Layer 11 of a small transformer language model trained on English Wikipedia (16 layers, counted from 0, width 96).
A neuron adds its activation times its output weights to the MLP's output. To switch it off is to set its activation to zero at one token and run the rest of the model.

Output weights of the MLP neurons that the questions are about. A number n stands for n times 0.0084.
n19: -12 14 -26 9 -5 1 24 28 7 -17 30 -3 19 12 -4 -11 14 1 10 19 -16 6 -4 37 -21 -6 -3 -11 -4 -21 -9 -7 -16 -1 3 14 14 13 -4 -8 0 22 2 -5 2 6 21 14 5 0 -24 -4 18 4 1 7 -5 9 -2 -5 -8 -14 5 -8 -2 -9 -22 8 6 9 2 -3 25 21 14 -12 5 14 -16 10 16 7 9 4 0 17 10 -6 -2 -7 7 -7 2 -20 -15 -31
n23: 8 4 15 11 -26 14 11 32 2 -7 -11 13 1 -8 -4 7 16 2 -31 10 6 8 20 -24 -14 15 9 1 -14 10 -23 -5 -5 0 10 5 -8 -21 -15 3 24 6 -6 -11 31 -10 0 30 6 -4 6 -10 5 10 -2 9 -2 -8 -2 13 -7 18 -4 9 7 0 -8 -10 -17 -13 -15 -19 -6 17 -7 -34 16 19 -22 -2 -2 13 12 -17 7 6 17 -25 -2 6 10 -18 -5 -25 -19 20
n47: -4 0 4 -2 23 -19 -6 8 -5 6 -8 -11 2 3 -18 16 2 -8 -18 6 10 -24 18 2 -12 13 -14 32 -6 -8 1 -6 1 -18 12 7 10 -18 11 5 -7 -3 3 0 7 -3 -5 -1 -14 36 2 -3 -20 -3 26 19 -9 -10 2 5 -14 -1 8 4 15 9 3 -2 17 20 -6 -13 1 -6 40 -27 24 -20 -11 -5 -37 2 38 9 4 -16 0 -5 -7 20 8 -3 -1 17 0 0
n57: -11 -7 -13 -6 -27 -21 6 1 15 -8 4 18 -5 50 -16 -6 -15 6 11 1 -13 -10 3 -11 25 -3 22 -6 6 -19 -7 2 2 21 15 2 18 14 0 3 -17 -13 -9 7 17 -8 -16 7 -5 8 -12 14 -22 -7 8 -9 7 -11 -1 -4 -10 3 33 -15 23 5 13 -2 -16 -11 -6 -1 0 4 0 -2 6 -13 17 8 14 -4 -25 13 -8 6 -11 14 3 7 2 -4 -12 5 -15 -14
n60: -8 4 -37 -11 -30 -13 3 16 -6 -6 3 6 -7 6 -16 4 -13 -4 8 41 -12 19 20 -12 5 -13 -20 25 -19 15 -2 -10 -3 14 -7 8 9 -7 -7 -15 -9 14 7 -16 12 -7 24 6 -16 2 -26 -4 16 -9 -24 14 15 6 5 0 4 6 1 -2 -30 -11 5 0 -8 -5 -6 -7 -30 0 1 5 11 -14 20 3 -16 -14 -3 -11 -2 12 2 -4 -27 -4 6 -29 1 -6 11 -8
n87: 10 0 6 9 -4 -11 -20 23 -3 22 -2 0 19 -6 15 25 8 9 12 0 -13 0 -7 -23 12 -6 -3 -9 20 5 12 -4 19 -9 12 19 -19 -4 0 7 9 -5 22 -7 -22 -4 13 -22 2 -2 9 4 17 14 -5 -6 -20 -5 -4 17 19 17 -7 -5 8 -4 14 22 14 -1 5 6 8 15 4 -4 -5 -2 -17 -17 7 14 4 7 8 7 23 5 7 -2 8 -19 -2 11 -4 26
n129: -2 12 7 18 -16 -6 0 -12 7 -3 0 4 -18 -28 1 -8 8 -4 15 -40 -6 -17 -20 -10 3 2 3 16 -5 -4 1 6 5 12 5 -6 -2 12 -6 11 -9 -3 -21 24 3 -25 3 3 4 -10 1 9 4 0 -6 2 -14 17 20 14 12 15 2 5 3 11 16 6 -14 -23 30 23 0 4 3 -3 16 -6 -14 -1 34 1 -3 -6 -15 8 -14 -3 6 -13 1 -5 -11 -12 3 -1
n143: -22 10 -23 7 -3 22 -18 14 17 -5 -6 -17 19 3 -33 6 6 -6 16 -40 1 -7 20 8 9 3 20 18 2 2 8 -1 10 17 -14 -5 -1 -13 -2 3 -9 -7 -9 5 -2 13 -9 20 18 8 -27 2 -7 25 -13 2 16 -3 6 11 2 -24 40 3 -1 7 9 11 -8 -7 -14 13 1 -22 1 -1 5 3 -5 -4 -4 2 -2 -14 12 9 -5 0 4 -7 9 -1 16 -10 4 -8
n156: 13 21 16 -4 3 4 -2 18 0 -5 22 -7 20 5 -3 -3 1 -24 10 7 24 -7 -8 25 36 -4 5 -5 26 18 -16 2 6 -28 3 -15 9 0 -7 -4 -32 -11 5 -17 15 2 -32 23 -4 -12 -9 10 -15 -10 -3 4 -8 -25 -9 -9 22 -25 3 12 5 0 -13 -11 -2 -1 -5 -15 -1 21 9 11 -4 -11 -2 -2 8 -2 0 -9 -2 17 -2 -2 5 10 4 -21 1 14 0 -11
n168: -7 18 -10 -3 9 -5 14 -22 14 -3 -13 5 11 -5 -10 -2 -26 -1 1 -13 -29 -25 -6 4 -12 5 -27 -10 -20 -16 9 -6 15 16 -11 -7 -10 14 -27 -12 -13 -18 6 -15 -8 7 -4 -11 -12 0 -10 35 3 -21 12 16 -16 -19 -1 -14 -3 2 -16 6 23 13 19 0 -26 -4 12 1 13 10 16 -13 -15 7 43 2 -18 1 0 -37 -17 22 -1 5 14 10 11 -1 -2 8 -7 -7
n176: -10 -6 -2 -22 16 16 -4 10 9 -3 17 1 18 -2 3 2 -5 -4 -3 -34 10 1 4 1 -15 23 -5 42 -3 -10 -9 -2 -11 8 15 -14 12 12 -8 15 -5 0 -9 -3 -3 -2 -13 5 -16 15 27 6 8 -7 0 -3 -12 -20 -36 0 9 20 -9 7 -8 39 3 -17 -1 0 -15 6 9 2 2 1 2 -9 23 19 -6 -11 -1 -6 -11 -3 8 -38 -16 -7 -2 3 -8 -10 0 2
n181: 11 -7 12 7 15 9 -5 -16 6 1 -1 7 -8 -11 -5 10 -1 -5 9 24 -3 5 1 -27 13 6 -4 21 4 11 -10 16 -8 -9 -11 0 2 2 10 3 4 3 3 1 -2 -1 -2 7 -3 5 2 -7 0 8 -24 -11 -10 -9 11 4 -2 9 -95 -26 23 10 14 -7 -9 -2 3 -16 23 2 -9 19 -17 6 7 15 12 15 5 -9 -6 12 -3 -1 -18 -1 19 -4 0 23 -16 7
n237: 3 7 -9 -2 12 5 -9 -8 2 26 -11 -11 8 -5 -6 20 3 -14 8 -12 -7 -7 9 -2 -17 -9 -25 -35 16 -9 -1 -9 9 -11 -16 17 -1 2 -20 -6 -20 4 5 -14 12 25 -11 8 8 -17 18 -2 -6 12 8 2 -12 -4 -11 -6 -8 -21 19 5 -6 -11 -22 -24 1 22 10 -30 -24 11 17 1 -13 0 16 -3 5 7 8 9 2 3 -34 4 19 16 15 -15 18 2 -8 20
n247: -7 8 -14 -17 15 -10 31 -15 5 -17 -7 -9 -16 -11 -23 -19 -2 27 12 8 -21 9 21 -21 -2 7 -9 1 6 2 4 21 3 4 4 7 7 10 6 -3 -6 22 -19 9 -7 -21 3 -3 -12 3 15 -4 15 -18 9 2 -4 -11 8 -4 0 6 16 -8 14 20 19 9 -23 2 -15 7 -31 2 24 20 4 -6 -5 10 10 -1 -7 -12 15 19 -27 23 -13 1 -22 -4 -16 -14 -18 9
n253: 0 22 -8 -20 2 4 -8 5 16 0 12 5 16 -16 -5 -5 20 -22 22 0 -1 13 9 -18 -15 -5 22 -17 2 -1 -12 18 -19 19 -22 -16 7 -8 13 11 4 -8 -5 0 -14 1 12 36 5 -11 -8 -21 -9 -25 -9 21 -12 -9 4 14 0 8 9 24 13 16 -5 -9 -3 9 5 -12 8 8 -2 10 -18 1 -24 18 4 16 -1 1 6 -5 10 7 -12 0 -1 3 8 -3 4 -6
n255: 4 -31 4 2 -8 -1 6 2 -3 10 -22 4 -3 -10 2 7 -19 2 -13 9 -5 -35 -4 -35 16 -1 -15 13 -6 -5 -37 16 13 12 -22 -31 -16 13 8 -20 24 24 8 2 0 -2 -22 8 -14 2 -9 16 5 -11 7 -9 -25 -13 8 7 24 28 -11 -7 5 11 18 3 9 -5 -1 11 1 -1 -3 8 -11 3 -23 7 18 -11 18 13 -14 7 -20 8 4 9 -5 -5 12 -21 -8 15

Each question names a token from some text and the token that comes next. It shows the activations a of the neurons there, in the order above. A number n stands for n times 0.031.

Then comes g, the gradient of the next token's log-probability with respect to the MLP's output, scaled to length 1. A neuron's effect is roughly proportional to its activation times (output weights . g). A number n stands for n times 0.0043.

" a", then " permanent"
a: 3 -7 -11 -5 -1 -7 -6 1 16 -16 -5 3 46 5 -4 -1
g: 39 33 -31 10 -15 17 -18 24 -14 1 -4 -5 -9 39 -22 -7 20 -20 -64 -13 22 0 2 25 -7 -55 8 6 -34 36 -14 -12 10 0 -16 8 27 24 -13 -11 12 -6 3 -11 45 -7 -17 -2 9 36 29 6 4 95 2 -28 -24 4 1 3 9 -37 -14 5 -29 33 -2 17 25 -1 9 -26 0 3 8 44 30 -33 -8 -2 20 -37 19 -5 -2 -2 7 25 37 -6 28 24 -17 -1 -37 21
Which two neurons, each switched off alone, lower its probability most, in order? n237, n168

" the", then " U"
a: 13 1 6 -1 -3 1 -3 1 4 1 -5 -3 -4 -7 -20 -7
g: 30 -6 28 23 -2 10 -4 23 -2 41 0 -14 -12 13 38 25 1 16 -1 4 11 -33 -15 -17 -25 33 -30 -37 -15 -37 35 25 -12 2 -12 29 26 8 12 -34 0 9 -9 23 -43 21 -40 -18 -3 38 33 -4 27 -9 -22 16 -17 -33 13 0 24 19 -22 -36 -35 -4 -21 13 -11 -41 16 28 -29 8 -8 -5 -1 24 -22 -3 -16 -34 14 13 -1 -11 0 35 -8 50 -9 -35 60 1 -27 53
Switching off which neuron hurts the next token most? n253

"'", then "ar"
a: 3 -5 11 -2 6 -7 4 -4 -2 3 5 4 2 -3 -1 0
g: -28 19 -10 -19 -6 -24 -31 -18 5 -14 11 31 4 33 55 43 -5 -19 41 2 -36 15 -18 9 -19 19 32 7 23 -6 -20 -47 19 20 34 45 7 3 25 3 -2 49 -14 15 -35 -34 -3 -6 8 -20 2 -4 -7 -7 -9 -7 6 -8 -6 1 29 29 15 24 -46 0 -48 -29 -36 6 27 8 1 13 29 -20 25 32 -4 9 -4 41 -14 -25 -6 20 58 13 24 -21 -19 -7 -37 15 32 -1
Which neuron, switched off, raises the next token's probability most? n47

" east", then "."
a: 1 -3 0 -3 0 -5 0 9 9 3 -4 0 3 0 3 -4
g: -33 19 16 11 24 12 -43 7 44 -54 -25 -1 21 14 -18 -8 20 -29 22 -15 38 -12 -15 -4 20 -13 -7 -31 -2 20 51 2 10 4 19 -46 3 -46 -10 -13 -14 -12 -21 -34 -12 15 -9 -9 6 -29 6 -8 24 -17 41 24 0 -13 33 24 0 10 6 -10 21 2 6 74 26 36 16 5 27 1 12 11 10 -17 -2 32 23 -30 19 -43 -9 -45 -2 -2 6 -13 -11 16 8 45 36 -30
Switching off which neuron hurts the next token most? n143

"er", then "by"
a: 0 15 -8 -1 3 0 -21 0 3 10 2 -1 -2 -3 0 0
g: 56 -6 9 12 5 30 -20 -15 -24 4 -3 54 -42 -32 1 10 -2 -22 10 21 -54 -2 -4 6 4 -32 14 6 -16 -22 -8 -44 -20 -19 -20 -47 -6 -10 27 26 65 6 -1 -15 43 22 -17 23 -26 20 3 -23 8 -18 -20 -10 -6 21 1 15 -7 -2 1 -3 -5 46 15 -20 20 15 -34 -5 -9 -17 3 17 -52 60 -21 -2 8 8 14 -5 58 -6 -9 -17 8 20 26 18 19 28 8 -3
Which two neurons, each switched off alone, lower its probability most, in order? n129, n23

" station", then " further"
a: -3 -3 -8 0 -4 11 2 -7 -5 -25 3 -8 -8 9 2 -28
g: 9 1 -19 18 12 -9 19 2 39 -21 15 39 -4 33 -32 -6 -9 15 -12 17 -37 -6 7 33 -8 -12 55 -2 -18 7 9 7 -19 -3 36 -15 33 0 9 0 -10 2 37 -4 32 30 27 32 -11 54 46 -11 21 22 -14 -34 31 16 30 0 -34 -22 17 70 12 17 -17 -2 -16 -14 11 -46 -6 -8 -15 -39 -13 -17 -4 11 22 3 22 25 19 9 -9 -8 0 20 36 -6 -67 -16 -23 -10
Which neuron, switched off, raises the next token's probability most? n87

" a", then " "
a: 27 -9 8 3 -1 -4 -3 0 18 -3 -9 23 -2 -4 -1 -7
g: 3 -41 7 1 -52 4 28 -35 23 32 6 -29 -42 -8 14 -46 -28 3 -10 -11 39 14 -23 -16 3 8 2 -13 9 16 -37 -19 -38 10 20 -17 -5 23 13 23 10 -44 -1 -1 -8 7 -19 7 -38 -29 16 -22 -32 -31 3 -17 18 -8 -12 -8 -12 0 -3 51 14 -12 2 36 -27 4 -62 9 -6 -13 27 -37 -23 26 -22 -17 -31 -22 -40 -22 -30 -5 23 -41 1 -23 29 15 11 9 -5 40
Which neuron, switched off, raises the next token's probability most? n19

" extended", then " to"
a: -2 -6 0 -2 2 -1 0 46 0 0 -4 0 5 -12 3 -12
g: -20 0 -15 28 -18 33 9 8 6 -13 -1 10 -17 -6 -15 66 8 -23 25 14 -8 12 17 -2 9 -34 53 -2 26 8 -31 8 -26 -12 -21 -19 7 7 3 -13 0 1 -44 50 -9 24 2 25 5 66 -43 47 -7 14 9 0 17 -6 -7 -9 15 14 0 -24 -5 -7 -4 -18 -58 -17 2 -31 12 -34 18 0 10 37 -11 6 -25 23 37 -61 -1 13 11 20 -4 -11 -2 3 9 -8 -46 53
Switching off which neuron hurts the next token most? n143

" the", then " T"
a: 5 -6 3 8 4 0 -1 -2 -7 -11 4 -9 49 -2 -1 3
g: -26 -14 -32 18 -4 10 24 -17 -12 13 -32 7 -27 -10 6 25 -10 -8 -7 29 23 21 -30 -25 13 34 2 -42 -13 -55 24 -2 13 38 -39 18 6 6 8 24 -21 28 13 52 3 3 -13 -14 28 -7 25 -2 -4 -4 -34 33 27 -26 -39 -44 -23 14 -13 -32 -32 -37 3 11 13 -1 -13 19 -11 -44 -22 11 -3 1 -18 -22 40 -9 42 7 16 8 -33 0 -24 -39 10 -22 55 -27 -12 21
Switching off which neuron hurts the next token most? n237

"2", then " for"
a: -1 -1 -8 -1 7 -20 -6 3 -13 -3 10 3 -4 1 -1 1
g: 32 4 -21 -41 -58 13 -9 -14 -18 -6 44 -24 -29 44 -26 11 -18 11 -32 31 25 11 24 35 4 -8 11 9 -23 8 36 10 -19 -40 11 -46 43 -17 20 -23 6 44 2 4 -9 20 -21 2 -26 9 -17 3 -20 26 7 -27 26 -23 -7 -37 12 -7 37 -33 -13 10 -3 -10 -49 23 6 15 6 17 21 37 -4 -7 1 -45 23 44 -42 -5 3 -3 -14 -5 29 -1 25 2 6 22 27 4
Switching off which neuron hurts the next token most? n87

"9", then "th"
a: 6 -13 5 -8 -1 -4 -1 -1 -10 11 0 -2 -20 -17 0 -14
g: -11 -3 5 26 18 7 24 -3 -7 44 -4 25 -3 -6 -2 3 -28 -19 16 -19 -19 2 0 -20 -19 -25 0 13 -10 2 -17 11 -21 43 -13 -22 -16 55 -14 -19 21 -2 -40 2 -13 3 -22 -2 26 -1 37 -23 9 33 -35 13 -30 20 69 11 31 9 -25 -12 -4 28 -13 21 0 22 -49 51 -43 -18 -10 -4 57 -14 -6 18 12 3 14 1 -36 -62 22 -17 18 20 -25 -15 43 -1 0 -16
Switching off which neuron hurts the next token most? n156

" Cardinal", then "s"
a: 0 -3 -3 0 0 8 -1 3 -2 -3 -30 -6 -1 2 5 0
g: -47 -22 20 35 31 8 -26 1 -20 37 -13 -6 54 -2 26 9 -21 -10 -26 -15 30 -51 21 -10 15 42 11 -36 33 -12 -11 -28 -9 -21 -43 -25 -11 43 -8 19 -8 2 -19 -21 -10 11 9 22 -38 16 23 9 -12 29 0 42 23 -1 -35 -16 39 12 -20 -30 7 11 -14 -48 50 7 14 3 -16 -26 -41 20 -8 21 20 -2 -12 8 2 -33 -27 -7 -35 7 3 -3 10 -10 10 9 -6 31
Which neuron, switched off, raises the next token's probability most? n176

" Bi", then "ny"
a: -1 -7 8 -4 0 -2 1 -7 -4 15 -3 0 1 1 0 -6
g: -19 15 4 -35 -10 -25 24 11 -24 8 -5 -32 -16 2 37 18 -16 2 -23 21 -5 2 -15 9 31 -32 -18 -56 -2 3 -14 -5 4 -41 34 -25 -35 -43 16 10 -42 -10 -15 17 3 1 25 -7 -24 -50 36 -26 2 -22 20 42 -41 50 -12 12 -18 -23 20 7 -27 10 10 -13 15 -36 -11 -23 -14 19 40 1 -9 16 6 4 0 6 20 32 41 18 -20 -10 20 44 2 -7 -33 -48 25 18
Switching off which neuron hurts the next token most? n143

" the", then " suburb"
a: 3 -3 0 0 1 5 -1 -6 0 0 0 -2 14 0 -4 -2
g: 16 23 -27 7 22 1 -7 -27 17 -23 13 -4 -9 21 14 17 21 -17 17 -26 37 0 54 6 13 -50 -46 -20 18 -16 -24 32 -13 -19 -64 27 1 -20 9 -21 28 -16 -2 -35 23 15 -28 19 25 -44 -24 28 29 24 -42 -46 -15 -7 -1 -35 19 11 4 -37 -7 17 -13 18 26 -10 14 23 3 30 7 -25 -30 -10 -6 9 -8 1 9 -39 13 -8 15 -2 26 16 24 -31 -22 -23 2 -49
Switching off which neuron hurts the next token most? n237

" with", then " both"
a: 31 -3 6 -2 -1 0 -2 0 0 0 4 -77 -13 -2 4 -8
g: 32 14 41 -53 35 -27 -16 -11 11 -4 -24 27 20 40 0 34 2 -16 10 23 13 -47 7 -6 0 -28 26 9 -2 15 -5 -18 46 -27 17 -14 -9 -4 -48 14 -1 11 8 10 14 3 2 12 -23 24 7 -22 25 -9 -6 -20 -9 -16 -26 34 -16 16 20 -6 9 3 -22 10 71 30 1 -7 16 -28 4 -26 -12 -42 -14 -12 4 -10 17 -23 -17 -11 -22 -10 31 35 -15 -15 15 -66 -61 -2
Switching off which neuron hurts the next token most? n181

"1", then "9"
a: -9 35 -11 -2 -5 2 -2 4 3 -11 0 2 -4 -9 -1 68
g: 27 9 -20 -15 -16 -7 -3 -41 7 -16 -1 -10 33 -7 -40 -66 12 -9 3 -7 -3 -19 28 6 3 4 5 -25 7 -10 27 35 -19 24 21 30 28 -6 10 4 -18 10 24 -5 -46 -8 -16 16 -40 9 12 23 -43 25 -43 24 3 -10 -24 -8 37 -26 -6 -69 -14 22 6 25 28 -15 -4 20 -41 -7 -39 30 -2 -48 9 -5 -8 -48 19 1 13 6 6 -14 -3 0 -8 42 39 31 -7 21
Which neuron, switched off, raises the next token's probability most? n23

"uc", then "can"
a: 1 7 5 -66 4 6 -4 2 0 -5 5 1 3 -2 -6 5
g: 15 6 3 -8 15 -18 -11 -26 5 33 41 -8 -9 -29 -2 10 13 -42 14 17 4 -6 -11 9 18 49 -16 1 0 -10 29 31 -4 -32 10 -22 7 14 -27 -5 44 9 -56 -56 -4 20 -28 13 -6 -25 16 -33 58 -16 11 -12 6 -27 -24 10 -55 -2 7 -21 11 -19 -18 34 17 36 -2 -36 20 23 37 27 -10 -11 -21 -24 -28 -19 28 -2 -22 10 -7 15 3 -14 -34 54 17 -16 14 -27
Switching off which neuron hurts the next token most? n57

".", then "\n"
a: 35 23 1 -16 -5 -4 -37 -2 -3 0 -2 -6 0 -2 9 3
g: 36 -29 -20 3 -4 -1 12 -3 -37 31 -8 -17 11 43 -53 -36 15 22 27 -8 -29 -31 -45 26 13 -27 9 -19 5 4 3 4 39 -36 -21 20 -3 10 -37 -30 -4 6 -19 -14 2 -8 35 -6 15 -23 -65 30 -30 -2 -2 21 -5 12 7 -2 5 -7 -16 -82 -9 -12 -4 -29 -9 -6 -15 4 7 7 14 26 8 -51 -3 -7 -31 30 2 14 -6 -11 38 18 14 15 -3 29 -5 -16 42 -8
Which neuron, switched off, raises the next token's probability most? n23

"s", then " |"
a: -1 -3 15 -2 3 1 3 -2 -3 2 -4 3 -2 -5 -5 -4
g: -27 25 -30 -10 45 22 -21 -11 14 33 -33 -47 38 21 -6 -11 -13 -18 18 -23 -16 31 -25 -15 -22 -3 -50 -6 26 -20 -1 1 10 -5 16 33 44 -35 27 -6 -4 9 -3 -35 -5 52 20 35 33 14 33 -41 -8 35 -37 3 -9 39 7 12 27 3 -3 21 24 -1 8 4 14 17 0 34 -6 -17 2 3 13 16 -35 -5 -31 16 55 10 -5 27 -18 8 -47 17 6 5 21 11 -28 2
Switching off which neuron hurts the next token most? n47

" |", then " P"
a: 12 0 -8 -4 3 0 -28 0 -5 18 6 -1 -8 -2 1 3
g: 6 -6 44 1 18 -9 -16 9 7 17 -12 -20 -5 16 13 51 -57 2 -28 11 -25 11 7 -15 25 -12 37 -6 -30 -52 14 -7 3 28 -19 8 -9 -29 -22 -8 -6 -43 -12 2 -4 3 -15 2 -9 11 40 -14 51 7 -3 34 21 10 11 25 -43 23 13 -54 -44 -14 -30 18 -2 25 -44 33 -3 -43 -9 32 -9 9 2 5 -1 2 37 23 -20 19 -54 -16 -14 4 -1 34 1 9 -24 19
Switching off which neuron hurts the next token most? n129

" station", then " lost"
a: -4 -2 -12 2 -7 11 2 -5 -7 -37 -1 -5 -8 9 1 -25
g: -6 -2 26 -28 -12 11 7 -5 44 10 1 -13 1 21 -21 -10 15 -46 9 2 -25 2 -25 13 -11 40 19 47 3 19 48 -3 -22 -14 21 2 4 12 -5 -34 15 -27 4 2 38 22 2 15 -29 53 -13 -35 29 6 6 -4 1 4 51 15 -14 -6 5 38 31 -20 11 49 6 -2 13 -7 10 -20 56 -45 27 -1 5 -14 -6 27 36 15 65 22 33 -22 38 21 -14 -19 0 1 -10 20
Which neuron, switched off, raises the next token's probability most? n47

" received", then " post"
a: 77 -8 13 -1 0 -5 1 -3 -2 0 5 -6 -1 4 3 -11
g: -10 -32 17 11 -34 47 -23 39 39 26 13 32 13 -2 -11 -49 2 24 40 -21 2 -10 22 11 -31 13 0 54 -37 21 46 -13 -12 -21 -18 44 31 1 -1 -2 -10 -30 -13 -35 14 16 -26 1 -31 -31 -1 -10 26 27 13 0 -11 20 20 3 -9 -10 14 10 9 -1 -19 -11 0 34 5 -30 -8 11 37 2 -55 8 4 53 -21 3 -18 16 -63 18 -1 4 4 11 26 2 -14 -1 -21 20
Switching off which neuron hurts the next token most? n19

"ham", then "st"
a: 9 8 4 4 -1 -2 6 -10 0 -3 5 -4 0 -3 -10 -2
g: -27 -6 -15 2 -40 -1 12 1 3 37 -13 -4 -23 -13 -29 -42 17 -33 12 -18 -6 -6 9 -3 -19 -46 7 10 -1 39 24 11 4 26 -7 -4 5 32 -8 32 -3 -46 42 -29 -26 33 7 31 44 21 38 -25 -26 17 12 -21 23 20 35 -19 -22 -19 -2 -22 -9 -12 -21 -7 20 -51 -40 53 43 -31 6 -27 28 -3 -11 -41 10 30 -7 -3 -4 -25 -35 9 -21 -7 15 5 20 -7 25 12
Which neuron, switched off, raises the next token's probability most? n143

" (", then "loan"
a: -12 6 -4 -3 0 -1 -16 -1 -11 3 25 -2 -15 -3 -6 2
g: 0 -44 4 1 -21 -34 -13 -12 3 19 -1 -22 -15 2 44 -13 59 -24 -30 3 10 31 3 13 24 5 8 -3 3 25 30 -20 -13 15 -37 12 54 -57 -34 9 -1 -2 -45 -38 -34 -17 18 -12 -15 -21 16 14 -55 -1 18 -16 -27 7 9 -40 24 -10 -8 22 -10 19 18 1 -18 11 61 -1 2 12 -5 30 17 7 -2 -7 47 -15 -9 -11 -19 11 6 -13 28 18 -18 2 -2 -47 18 39
Switching off which neuron hurts the next token most? n19

" University", then " railway"
a: -2 -11 0 4 3 0 7 -4 4 5 -6 -2 -6 4 -1 -9
g: 19 -12 -6 23 -20 1 -53 -30 9 -55 3 15 1 -33 8 -54 0 -17 -24 21 -15 -13 3 24 -3 -19 -7 14 45 -9 20 25 -17 -10 -18 19 21 -7 -21 19 -11 -52 -19 -8 -31 35 12 19 -5 -1 -50 -39 -17 -26 -47 7 0 31 -14 22 0 -41 0 1 4 8 -13 -7 -33 -31 33 -17 -4 11 10 -26 39 14 -4 -4 25 10 -65 -14 -22 2 1 -22 50 11 -13 4 -25 -19 21 6
Switching off which neuron hurts the next token most? n255

"ir", then " non"
a: 0 43 -13 -1 8 2 -23 -15 5 -18 -1 0 -11 1 -4 -11
g: 14 -21 30 -14 0 -14 28 5 -46 -35 -8 17 -32 -19 35 52 -23 -40 -20 -10 -2 27 31 -8 -48 -18 -10 10 -12 49 5 23 -5 -1 28 31 25 19 8 -17 -3 -14 25 -36 -2 17 -29 5 -11 33 -35 21 15 2 -34 -12 -10 25 15 -16 -8 -1 -9 -61 -23 -11 9 11 -30 -24 -25 -7 13 -6 -40 19 -33 42 -12 30 7 -1 12 10 19 27 41 -22 24 -3 -17 -29 9 -18 -20 31
Switching off which neuron hurts the next token most? n23

"8", then " south"
a: 0 -6 -1 1 -1 -7 0 1 -5 2 9 1 -4 -5 2 -7
g: -43 11 -36 25 -7 -12 14 23 -40 -19 15 22 1 48 -32 -19 -51 25 -28 0 0 -14 -6 29 26 18 4 3 -38 -16 22 -20 4 -42 -37 20 -61 -4 5 14 -1 0 18 -18 -21 9 8 -15 0 -14 -9 17 8 3 -29 -31 20 -2 -4 16 -47 -7 9 7 1 -49 -49 -36 -26 19 -21 3 4 10 22 -9 -4 -8 -37 19 4 26 25 -8 14 41 -8 -40 36 -20 3 8 18 40 -21 26
Which neuron, switched off, raises the next token's probability most? n176

" pass", then " through"
a: -1 -3 0 -9 -1 -8 -5 1 14 -6 -5 1 -2 -2 3 -13
g: 4 51 -52 3 -30 14 19 26 -16 -18 -4 12 19 40 -38 -3 5 24 -30 -20 -2 -16 18 -32 8 -33 48 -24 -14 7 18 -21 -6 -43 -6 -20 2 -6 18 35 3 -19 13 17 28 -29 -6 18 24 -31 48 24 18 11 0 -37 23 14 10 20 -17 50 9 -25 -2 10 -21 -33 -10 26 32 -18 -33 47 1 26 15 24 -18 -10 32 13 -9 -8 -31 -49 -22 -8 28 24 -5 -14 5 8 2 -23
Which neuron, switched off, raises the next token's probability most? n57

"P", then "at"
a: 11 6 -7 -6 6 -2 -14 -2 5 3 -1 1 5 2 -3 -5
g: 1 19 26 -38 0 0 -46 -6 12 31 -3 3 25 7 -21 19 1 -13 20 -10 -2 -28 15 14 -1 -4 7 -9 4 -18 36 -40 -3 24 27 -25 -5 -12 -51 -38 -17 20 10 0 -10 -38 -3 -40 -32 -21 33 -7 -31 1 28 -22 13 14 -1 52 -49 -37 -5 35 3 -3 46 5 6 -7 -54 -30 -13 -2 2 9 25 13 -24 12 -23 30 -6 66 12 -35 1 -32 14 -5 13 -6 8 4 12 -44
Which neuron, switched off, raises the next token's probability most? n47

".", then " On"
a: 10 6 3 2 5 0 -20 -7 -4 13 -5 -6 -4 3 -6 -1
g: -28 -2 22 23 -65 13 -34 21 10 -19 -1 0 17 -33 17 -31 4 -17 12 9 0 -14 41 -16 -10 77 -23 12 22 -20 -6 11 -50 18 12 2 28 -2 2 37 25 14 11 0 26 35 -10 -3 -6 22 21 0 21 25 11 2 0 16 57 -7 16 -24 5 56 -12 20 10 23 -48 -26 15 -35 -19 47 -17 6 14 7 4 -29 -8 5 39 18 -3 -5 -13 15 8 -20 20 17 -2 -24 -32 7
Which neuron, switched off, raises the next token's probability most? n129

"\n", then "|"
a: 4 -16 -1 3 -6 1 5 2 0 -6 2 2 1 -38 0 0
g: -31 -17 -17 9 62 5 51 -41 28 -47 -4 -3 35 21 20 -28 22 -17 -20 6 1 -22 4 2 -4 11 17 -9 -8 39 6 -9 -21 -16 21 26 -7 0 -32 -20 -9 22 36 12 6 4 7 1 -39 -21 -39 17 -11 3 -25 -16 37 19 29 17 34 -21 8 -33 38 -9 22 -33 -3 -21 -40 -1 -3 5 2 -15 -44 -30 -36 6 -15 44 7 6 21 5 -43 26 -5 22 31 -24 21 -18 -33 1
Which neuron, switched off, raises the next token's probability most? n247

"1", then " matches"
a: -1 0 -3 0 9 -11 3 -13 -2 -3 -1 40 -2 -6 1 0
g: 26 -20 13 -47 -7 19 -12 -1 22 -18 3 -28 20 37 -4 -36 66 6 -5 12 26 29 -13 14 -3 -12 28 4 31 -41 42 -43 -1 35 -6 17 22 -6 13 29 11 28 3 14 -12 3 33 16 -75 0 -10 -18 -31 -53 -16 5 -5 6 -12 -2 8 5 32 -32 29 17 5 -43 29 -15 -24 -15 9 13 -20 -26 9 -22 14 -4 -29 24 -4 11 -28 21 -2 27 -10 -33 35 14 -7 -13 -9 -12
Which neuron, switched off, raises the next token's probability most? n181

" The", then "ir"
a: 0 0 -4 -1 2 2 0 -5 -2 0 3 0 -4 -13 2 -19
g: -23 -18 20 20 -47 -37 10 -2 9 -31 -32 -13 20 10 -1 -22 33 3 12 -6 -2 -32 45 -7 -14 -20 -19 -30 -9 -2 52 41 -8 -11 1 2 26 16 2 -39 -14 11 -8 11 0 20 -19 4 43 36 1 -18 15 -38 6 34 -32 -22 15 4 2 4 -35 35 -22 1 49 -16 19 -22 -32 -8 22 -12 -62 -8 -10 -31 21 24 -24 -17 -44 -26 35 0 -23 14 -10 10 -23 -37 20 28 9 -2
Which neuron, switched off, raises the next token's probability most? n247